Layer 3 of a small transformer language model trained on English Wikipedia (8 layers, counted from 0, width 64).
A neuron adds its activation times its output weights to the MLP's output. To switch it off is to set its activation to zero at one token and run the rest of the model.

Output weights of the MLP neurons that the questions are about. A number n stands for (n - 500) times 0.0012.
n6: 491 499 993 479 576 380 402 382 551 383 686 467 560 417 587 601 416 426 499 611 470 482 512 460 422 553 472 731 566 526 468 378 569 585 339 436 592 706 504 553 459 384 686 571 629 543 354 570 341 513 668 333 557 510 668 754 675 319 652 478 665 302 382 722
n9: 545 598 499 534 377 344 444 673 477 587 662 355 507 434 467 437 557 467 538 302 578 375 294 568 623 724 444 724 406 411 522 619 589 556 422 466 526 279 486 435 208 397 555 276 474 396 545 411 535 623 545 350 455 233 437 711 603 543 773 723 649 291 533 518
n51: 401 262 439 437 548 262 479 326 382 538 795 533 398 703 588 314 244 631 450 741 486 460 560 567 396 569 468 721 529 492 280 205 507 628 584 481 574 680 382 560 536 370 588 324 474 612 653 237 663 374 523 484 362 740 443 556 708 305 539 420 642 609 375 548
n55: 662 381 418 370 650 489 353 465 518 441 699 346 446 470 672 536 524 593 763 518 486 416 381 492 608 424 696 596 527 545 315 597 321 493 327 519 248 318 425 403 482 627 651 689 399 396 582 566 639 384 632 547 628 631 544 528 633 511 589 519 330 638 406 629
n75: 474 395 608 648 654 543 430 413 238 361 488 427 428 256 498 503 766 361 415 558 593 481 531 339 423 466 570 649 558 749 375 646 726 210 658 440 527 686 493 833 608 531 627 643 582 504 761 467 525 358 314 346 352 568 685 625 700 502 446 366 417 451 445 647
n102: 675 516 355 300 523 541 377 729 270 543 768 668 592 406 604 510 407 645 695 480 421 465 198 342 760 746 835 406 517 463 447 461 451 395 448 572 629 275 277 404 481 305 442 468 505 523 599 226 694 590 352 151 477 181 556 498 743 649 529 510 481 518 453 575
n123: 640 374 481 530 421 540 461 239 470 635 547 209 446 719 405 337 671 443 373 507 439 582 608 417 398 612 520 416 287 732 373 514 593 396 462 654 538 448 581 439 755 593 354 263 439 640 732 409 412 705 512 347 282 507 277 741 536 438 741 447 365 551 464 318
n132: 646 517 390 443 517 564 413 509 372 508 520 463 457 517 555 499 297 426 439 365 472 591 534 464 754 519 365 425 382 480 554 574 463 409 500 371 618 491 523 710 504 469 534 491 609 513 631 501 561 566 637 627 436 366 469 318 515 348 641 500 367 466 459 401
n143: 462 523 683 371 397 609 520 304 343 623 433 740 571 429 536 527 464 498 538 634 475 477 283 428 580 375 493 889 365 638 609 588 487 427 600 547 489 640 552 810 554 583 509 420 450 436 468 467 579 540 622 638 376 505 354 494 545 588 366 394 607 637 646 325
n162: 606 696 415 344 493 444 574 446 656 353 494 427 532 554 563 536 701 463 479 722 522 462 317 660 626 301 466 329 642 463 527 460 662 552 322 377 309 364 519 498 507 302 714 478 363 470 567 553 582 535 563 597 483 456 485 494 430 586 533 307 368 663 394 690
n170: 568 481 516 464 477 603 528 405 575 401 575 438 530 729 342 440 563 546 566 559 473 523 582 657 698 641 198 455 556 838 457 410 312 649 426 408 572 470 665 289 675 426 344 470 489 276 522 241 627 523 568 559 322 448 462 318 428 557 557 549 307 506 386 663
n171: 590 389 470 395 422 561 527 496 409 721 478 669 459 399 611 500 337 496 493 319 443 516 406 395 629 525 580 541 623 271 722 561 405 479 351 633 599 342 563 532 454 525 723 458 424 569 432 479 605 656 668 537 371 538 476 422 550 363 515 519 392 367 479 368
n187: 421 501 373 518 517 587 482 396 563 386 227 775 427 163 615 599 285 794 548 399 680 663 375 433 210 445 620 855 512 521 654 363 513 540 672 645 489 600 429 534 464 461 439 399 587 516 332 446 450 662 458 258 551 637 611 332 415 541 577 367 501 513 575 394
n198: 489 139 583 443 426 337 356 232 527 535 738 292 577 426 427 185 285 530 711 527 548 455 621 471 418 583 554 577 588 482 444 486 599 702 429 477 695 631 350 501 590 159 489 760 388 748 608 445 586 423 452 576 372 576 542 516 547 372 660 618 469 344 538 571
n225: 568 397 511 456 519 507 304 643 530 421 350 511 735 601 609 458 566 443 565 505 401 577 385 498 549 459 427 251 546 410 607 269 392 354 566 446 356 317 336 223 557 494 520 376 375 221 477 484 516 572 478 574 585 490 477 357 519 596 411 690 320 608 451 333
n252: 542 636 523 734 635 523 397 642 509 562 591 458 556 382 482 388 703 516 547 600 538 332 511 587 537 534 672 282 625 591 350 433 573 634 675 388 486 333 478 362 500 379 528 611 551 288 551 450 498 541 556 431 568 530 521 639 561 516 689 474 572 556 478 578

Each question names a token from some text and the token that comes next. It shows the activations a of the neurons there, in the order above. A number n stands for (n - 500) times 0.034.

Then comes g, the gradient of the next token's log-probability with respect to the MLP's output, scaled to length 1. A neuron's effect is roughly proportional to its activation times (output weights . g). A number n stands for (n - 500) times 0.0014.

" W", then "ant"
a: 496 478 496 488 500 487 510 134 431 490 500 454 499 307 675 523
g: 600 669 609 509 530 534 412 428 488 492 432 581 701 474 525 593 502 471 575 456 587 223 576 491 625 583 533 503 482 350 538 569 398 506 589 489 720 588 596 492 467 498 571 507 515 396 519 452 460 654 354 511 572 645 362 586 405 565 496 509 397 513 465 438
Which two neurons, each switched off alone, lower its probability most, in order? n198, n225

"im", then "s"
a: 440 499 498 522 501 498 499 502 468 631 461 474 505 500 497 521
g: 411 460 652 420 477 502 615 421 586 471 446 546 482 606 376 556 529 509 515 463 470 312 515 432 432 408 615 619 566 626 542 518 512 414 393 608 523 629 446 624 546 601 509 581 547 652 485 528 476 287 577 531 500 356 593 564 651 480 728 601 507 608 460 426
Which neuron, switched off, lowers the next token's probability most? n170

" 14", then " of"
a: 499 500 498 500 413 501 502 412 379 502 524 494 500 491 436 603
g: 649 673 506 480 392 508 536 539 642 704 343 525 613 681 429 544 605 588 497 607 627 577 405 384 395 421 587 574 486 455 599 579 506 458 405 520 576 555 448 502 525 527 559 342 466 562 399 341 348 557 513 534 520 389 449 526 584 653 497 425 473 497 427 465
Which neuron, switched off, lowers the next token's probability most? n75

"ford", then ","
a: 441 503 500 526 298 499 506 406 196 863 581 471 492 499 492 601
g: 615 376 628 525 397 504 519 407 522 487 647 485 416 627 440 454 505 414 567 433 445 449 519 605 586 493 449 554 576 549 742 568 599 318 591 521 359 481 461 537 544 606 487 511 431 464 542 576 598 436 417 537 541 438 678 483 423 422 374 622 310 606 358 562
Which neuron, switched off, lowers the next token's probability most? n162

" scored", then " 2"
a: 504 475 507 494 494 569 487 465 400 493 508 446 493 502 593 621
g: 507 380 428 648 511 423 565 435 495 649 508 425 428 583 694 395 583 591 443 394 387 535 463 586 573 512 350 488 443 631 321 507 491 313 355 520 480 486 336 415 505 544 487 588 640 427 522 480 616 501 403 558 516 468 344 497 491 551 523 467 316 617 458 490
Which neuron, switched off, lowers the next token's probability most? n225

"isation", then " which"
a: 503 461 500 501 502 500 387 463 589 552 499 474 501 499 502 641
g: 278 547 485 425 616 500 336 518 527 597 606 561 619 367 557 508 482 618 524 611 513 621 654 470 522 372 600 444 507 403 494 566 571 494 474 326 605 328 372 470 432 526 577 581 506 601 462 461 483 387 593 512 427 518 508 532 415 540 264 464 428 386 515 558
Which neuron, switched off, lowers the next token's probability most? n123

" local", then " S"
a: 467 504 507 503 500 497 511 317 493 507 491 293 428 500 488 513
g: 437 429 446 302 420 511 513 520 506 698 464 449 655 515 430 513 496 462 555 670 522 297 585 490 543 672 567 449 615 560 534 406 541 416 344 520 642 427 405 550 476 528 509 778 393 390 486 595 504 407 413 485 557 505 511 485 534 476 462 449 438 445 616 438
Which neuron, switched off, raises the next token's probability most? n171

" d", then "ang"
a: 501 504 490 478 500 484 503 193 502 509 500 388 499 503 535 576
g: 421 513 581 453 444 540 527 505 526 625 563 398 671 474 348 614 464 477 432 655 445 314 554 517 464 693 393 475 509 230 512 569 520 579 369 507 462 490 566 586 437 545 409 399 542 684 564 511 483 399 582 480 460 502 516 451 365 549 403 486 526 582 523 320
Which two neurons, each switched off alone, lower its probability most, in order? n132, n55

" imm", then "ig"
a: 351 498 473 454 499 487 504 337 491 497 493 359 514 503 430 506
g: 319 553 474 431 519 543 480 541 520 683 460 496 368 354 454 320 551 391 432 521 471 536 390 446 504 450 581 406 535 248 593 370 529 526 494 533 418 565 480 532 525 506 596 307 346 429 494 492 478 400 584 438 445 525 312 410 490 402 419 490 498 541 610 354
Which neuron, switched off, raises the next token's probability most? n171

" Cup", then " team"
a: 222 536 503 499 504 488 507 369 488 490 499 428 498 501 573 569
g: 498 562 377 484 281 452 436 454 497 488 492 576 741 438 339 419 534 538 542 513 631 495 622 639 599 534 582 301 491 502 394 478 491 568 453 469 485 590 455 496 391 487 523 497 617 557 544 556 468 470 583 560 491 321 245 535 515 576 560 607 588 569 561 593
Which neuron, switched off, lowers the next token's probability most? n6

"ire", then "ann"
a: 434 497 503 514 505 500 501 392 441 526 500 420 491 498 500 550
g: 334 616 357 426 596 540 555 594 580 571 449 436 348 476 453 508 527 379 553 508 696 545 589 571 408 373 279 564 521 446 574 583 591 376 666 430 512 625 436 364 348 522 437 464 565 504 493 550 382 542 596 456 528 468 579 472 302 443 518 536 494 472 476 528
Which two neurons, each switched off alone, lower its probability most, in order? n171, n143

" Pier", then "ce"
a: 184 501 506 496 503 493 502 258 505 484 500 382 504 504 481 540
g: 563 443 559 419 216 439 558 402 508 462 689 486 474 483 442 416 607 830 372 391 497 422 410 458 425 390 522 473 466 542 490 369 596 405 568 529 612 530 533 461 561 476 531 414 470 488 567 587 472 529 646 472 501 396 504 491 480 622 477 476 623 454 580 440
Which neuron, switched off, raises the next token's probability most? n6

" as", then " General"
a: 503 516 504 458 502 523 499 497 456 506 494 509 504 502 525 493
g: 477 553 455 448 524 445 373 478 341 404 374 407 692 405 603 452 459 399 518 675 493 298 407 476 653 586 477 529 594 525 613 499 516 439 430 458 499 369 447 435 486 422 530 544 483 560 387 373 591 628 419 389 610 695 435 483 491 412 523 440 507 332 536 486
Which two neurons, each switched off alone, lower its probability most, in order? n102, n225

" either", then " as"
a: 499 517 494 505 503 504 465 489 526 502 497 499 498 504 538 471
g: 504 410 616 499 534 445 657 547 508 414 439 494 554 514 473 601 498 533 407 412 502 603 524 504 706 545 709 450 423 490 313 520 527 636 652 472 322 402 442 557 619 500 308 484 341 467 496 540 393 492 413 468 397 417 435 555 625 549 644 427 497 478 549 594
Which neuron, switched off, raises the next token's probability most? n123

"e", then " B"
a: 503 497 499 546 249 500 498 496 322 531 499 500 503 510 502 650
g: 109 601 476 455 444 559 489 602 543 421 415 493 469 549 554 400 582 485 555 536 587 544 548 549 571 288 538 451 493 482 570 433 396 539 496 498 452 443 386 374 446 395 468 590 416 519 519 543 448 439 580 508 568 434 606 282 431 441 420 480 603 622 505 574
Which neuron, switched off, lowers the next token's probability most? n75

"ter", then " G"
a: 503 499 500 540 473 494 509 511 138 812 613 418 286 504 484 552
g: 658 532 442 643 444 381 425 481 395 532 581 528 696 538 377 453 424 549 551 576 400 443 332 446 508 436 452 410 373 527 305 566 332 400 442 517 507 413 410 490 460 436 579 410 533 484 507 465 375 492 517 476 460 569 324 544 488 533 530 445 452 231 518 402
Which neuron, switched off, lowers the next token's probability most? n187

"He", then " made"
a: 498 511 512 493 498 582 500 229 520 517 498 471 501 511 514 486
g: 452 641 463 430 521 509 312 486 438 543 393 462 514 527 489 391 481 437 540 460 598 528 432 457 406 241 634 573 586 546 751 485 491 519 449 523 435 591 496 586 416 519 629 511 538 678 503 536 629 520 426 429 530 502 504 511 513 597 288 469 480 278 535 474
Which neuron, switched off, lowers the next token's probability most? n132

" vac", then "ancy"
a: 483 497 510 500 500 495 499 243 496 491 499 413 442 500 480 601
g: 322 600 481 540 369 350 492 425 515 481 407 421 431 544 633 605 500 463 690 510 360 669 464 425 577 361 529 627 498 508 688 460 655 496 407 382 375 339 412 507 445 486 561 502 527 531 430 533 549 619 518 395 388 630 459 499 542 518 603 500 602 511 558 558
Which neuron, switched off, lowers the next token's probability most? n132

"o", then "y,"
a: 500 499 512 569 507 503 498 519 230 499 505 409 502 499 488 629
g: 491 498 542 505 424 656 413 458 525 456 461 421 427 548 509 500 455 522 564 473 365 381 540 627 483 610 432 361 412 412 620 389 432 415 484 515 479 819 594 398 424 643 564 403 473 478 505 582 473 546 550 667 510 502 513 373 571 516 569 494 287 615 476 621
Which neuron, switched off, lowers the next token's probability most? n143

" move", then " the"
a: 506 469 502 522 505 500 409 418 629 493 496 358 501 501 660 655
g: 302 632 673 314 487 563 505 471 582 639 555 504 631 497 560 434 444 521 550 555 659 365 367 464 503 418 593 548 526 536 668 486 443 419 412 448 588 330 474 550 513 427 591 446 371 582 553 397 406 617 574 602 529 578 508 445 464 466 413 504 401 363 405 529
Which neuron, switched off, lowers the next token's probability most? n143

" 197", then "5,"
a: 505 502 501 513 507 501 501 438 361 498 504 295 502 501 503 565
g: 427 468 381 509 452 485 464 517 487 596 429 413 355 441 560 584 438 818 559 362 314 519 611 481 488 483 368 697 544 513 454 484 503 545 523 548 476 525 377 535 432 306 602 508 587 451 360 564 494 512 551 484 500 534 644 446 383 504 449 496 628 575 491 372
Which neuron, switched off, raises the next token's probability most? n171

" prop", then " Dan"
a: 455 446 501 473 500 516 500 211 515 495 503 346 505 500 508 513
g: 446 329 482 561 517 331 412 443 498 544 452 418 648 433 345 414 521 479 481 462 452 433 321 405 378 441 618 555 504 532 701 499 509 470 299 404 480 524 509 453 443 555 405 477 456 558 545 476 565 544 440 475 502 583 549 436 758 474 545 360 341 490 529 649
Which neuron, switched off, lowers the next token's probability most? n132

"inn", then "on"
a: 430 495 499 605 507 478 500 489 294 634 495 455 499 420 503 601
g: 313 501 418 458 527 470 510 418 564 631 385 572 296 506 385 579 511 481 443 490 537 530 493 456 500 556 351 361 600 528 475 448 515 419 610 500 530 552 434 495 473 461 389 620 550 432 488 548 386 484 659 534 639 431 715 511 305 710 591 489 474 603 437 598
Which neuron, switched off, lowers the next token's probability most? n143

"s,", then " including"
a: 506 509 500 507 496 472 501 441 488 547 579 508 499 500 589 683
g: 298 398 364 397 240 442 505 549 639 491 454 471 375 549 468 572 584 492 547 513 379 638 687 566 438 430 514 525 556 486 567 534 455 465 496 472 222 423 434 391 614 557 518 354 457 581 461 458 439 542 489 529 527 446 376 382 413 567 539 493 494 484 453 507
Which neuron, switched off, raises the next token's probability most? n252

" also", then " considered"
a: 502 413 499 498 489 501 501 447 374 708 492 509 510 510 523 577
g: 376 292 618 434 677 695 456 436 623 559 594 472 458 369 482 378 429 505 619 509 606 562 529 608 483 490 441 505 578 485 553 458 484 495 464 455 568 550 433 452 540 496 413 519 497 526 303 437 542 520 428 498 438 647 592 382 613 456 293 529 421 420 617 348
Which neuron, switched off, raises the next token's probability most? n162

"g", then "om"
a: 458 498 505 482 498 499 494 477 373 513 503 531 502 498 503 519
g: 418 429 697 336 406 413 465 447 396 520 411 553 629 489 542 668 552 571 435 595 640 609 452 461 502 642 495 589 556 590 695 540 534 498 538 419 418 478 491 392 505 554 515 364 427 638 379 567 313 454 478 479 354 472 342 474 419 540 465 541 502 585 464 596
Which neuron, switched off, raises the next token's probability most? n143

"ted", then " to"
a: 498 514 500 499 509 500 501 503 435 487 503 503 504 503 516 795
g: 460 532 578 507 479 241 565 485 495 378 319 441 453 563 511 578 522 526 435 385 433 408 554 598 518 324 541 310 415 525 490 445 443 525 552 611 601 710 488 344 542 535 355 560 564 388 530 606 400 541 448 550 538 511 567 483 442 562 572 470 355 618 626 511
Which neuron, switched off, raises the next token's probability most? n9

" in", then " a"
a: 500 515 501 491 507 499 500 530 510 502 561 518 503 498 500 530
g: 531 656 470 531 446 654 436 499 518 457 498 521 537 516 697 451 422 399 566 584 640 475 488 507 505 574 536 477 457 572 421 529 519 392 468 424 582 540 547 571 421 352 624 409 493 756 431 369 397 399 671 541 411 472 479 483 657 748 515 459 463 394 536 480
Which neuron, switched off, lowers the next token's probability most? n132

" He", then " started"
a: 466 455 516 543 500 727 502 252 568 544 500 455 500 485 567 482
g: 551 569 532 429 419 466 639 525 415 524 487 406 433 484 252 559 594 560 405 454 465 439 498 558 624 519 488 528 717 592 472 452 495 643 462 720 621 586 545 548 412 551 497 448 573 509 432 525 528 580 389 451 479 466 434 596 380 389 431 515 566 253 641 531
Which neuron, switched off, lowers the next token's probability most? n132

" in", then " Rich"
a: 499 514 502 482 503 502 502 513 510 500 735 509 499 498 507 498
g: 473 613 319 550 634 657 586 546 523 489 682 452 536 379 466 555 429 444 519 480 641 451 579 473 588 343 408 600 561 666 432 463 476 585 313 456 695 574 581 603 479 417 468 457 402 429 511 477 459 617 374 461 447 496 423 583 542 450 669 476 499 407 577 497
Which neuron, switched off, lowers the next token's probability most? n170

" Mc", then "K"
a: 505 496 513 501 502 588 506 300 428 516 497 222 503 417 664 481
g: 450 463 357 420 459 585 474 496 448 520 421 434 703 477 448 542 565 441 499 464 721 502 678 416 540 506 554 508 465 641 433 449 607 635 515 538 574 667 413 539 386 318 540 536 563 405 576 555 394 504 362 462 430 530 330 610 680 492 524 428 433 518 616 522
Which neuron, switched off, lowers the next token's probability most? n171

"il", then ":"
a: 404 506 500 827 514 500 490 454 259 520 500 480 492 503 503 545
g: 813 526 465 520 589 463 616 490 375 533 571 552 634 539 542 392 634 590 501 485 379 485 294 630 382 673 577 484 446 568 531 569 510 482 404 503 471 411 523 578 477 387 390 536 416 602 561 473 567 459 487 496 576 677 534 486 603 603 528 513 626 424 466 455
Which neuron, switched off, lowers the next token's probability most? n55

" Drag", then "ons"
a: 465 502 478 494 500 484 506 128 570 379 500 351 502 494 556 480
g: 459 649 534 532 548 532 479 480 415 510 456 470 288 496 793 595 567 614 487 648 520 369 719 573 582 595 463 492 551 587 443 652 530 432 390 501 580 457 409 510 569 430 461 517 544 436 377 436 527 447 446 471 541 479 570 646 547 472 549 453 576 703 513 564
Which neuron, switched off, lowers the next token's probability most? n171

" named", then " at"
a: 500 518 506 499 494 507 504 450 490 506 488 413 421 502 500 588
g: 458 487 476 472 651 359 673 483 488 335 507 517 526 459 471 516 400 470 442 423 288 463 484 498 525 450 418 416 606 398 434 394 558 321 451 438 612 416 650 648 485 471 537 531 558 539 534 652 548 418 513 414 363 329 618 570 534 507 292 439 533 591 509 442
Which neuron, switched off, lowers the next token's probability most? n187

" the", then " German"
a: 498 518 504 506 500 520 502 500 499 501 498 523 450 510 487 503
g: 418 580 534 483 390 400 514 416 571 415 394 458 414 415 422 476 457 412 545 561 527 462 612 570 628 570 462 529 527 463 524 529 566 444 266 585 489 419 618 525 311 354 547 491 620 466 536 561 523 495 754 507 515 464 462 688 465 485 345 436 511 709 409 541
Which neuron, switched off, raises the next token's probability most? n102

"\n", then "On"
a: 504 511 507 495 501 477 489 517 497 504 496 471 502 500 504 499
g: 518 392 436 378 353 546 573 402 365 649 578 426 569 386 466 565 451 331 519 540 331 379 569 544 332 521 387 596 400 480 568 522 545 502 512 536 432 588 517 408 482 246 572 614 520 464 408 558 560 629 522 558 524 479 445 431 357 550 525 528 503 621 639 433
Which neuron, switched off, lowers the next token's probability most? n102

"ull", then "itt"
a: 484 505 500 509 500 499 526 403 226 464 497 456 488 448 677 607
g: 278 508 519 488 648 484 576 560 561 482 459 431 353 553 696 518 587 407 536 619 613 489 558 529 591 452 401 752 485 426 553 481 450 512 537 520 540 704 453 432 422 476 537 597 522 376 540 557 442 446 454 629 473 611 486 457 463 368 635 543 528 696 535 453
Which neuron, switched off, raises the next token's probability most? n143

"ate", then " his"
a: 505 507 500 507 503 500 501 555 458 499 498 509 500 500 506 566
g: 280 563 783 536 467 495 360 543 400 521 520 540 592 495 408 496 512 557 537 565 574 384 423 329 512 495 630 563 502 492 458 457 530 556 582 496 462 408 348 459 531 469 548 470 342 470 579 460 407 554 441 463 622 501 617 446 570 333 395 373 467 646 639 557
Which neuron, switched off, lowers the next token's probability most? n252

" called", then " \"R"
a: 500 523 507 503 499 470 498 499 478 497 488 493 502 501 501 607
g: 459 437 361 469 620 639 447 668 531 540 667 501 368 549 597 413 479 594 581 538 426 492 293 474 445 538 485 678 458 552 405 459 541 543 574 401 506 518 574 502 442 639 612 727 466 448 523 514 462 314 500 511 488 374 611 389 518 529 503 407 642 503 464 601
Which neuron, switched off, lowers the next token's probability most? n252

" 191", then "5"
a: 500 498 500 547 471 500 502 420 507 498 494 367 513 500 489 578
g: 511 477 368 528 472 714 442 456 401 535 612 499 592 557 412 532 530 631 591 395 359 431 631 492 505 316 442 495 569 342 362 559 449 425 476 551 543 583 407 461 590 512 540 454 547 511 353 527 582 521 549 527 490 663 724 497 487 515 504 536 693 524 613 358
Which neuron, switched off, raises the next token's probability most? n171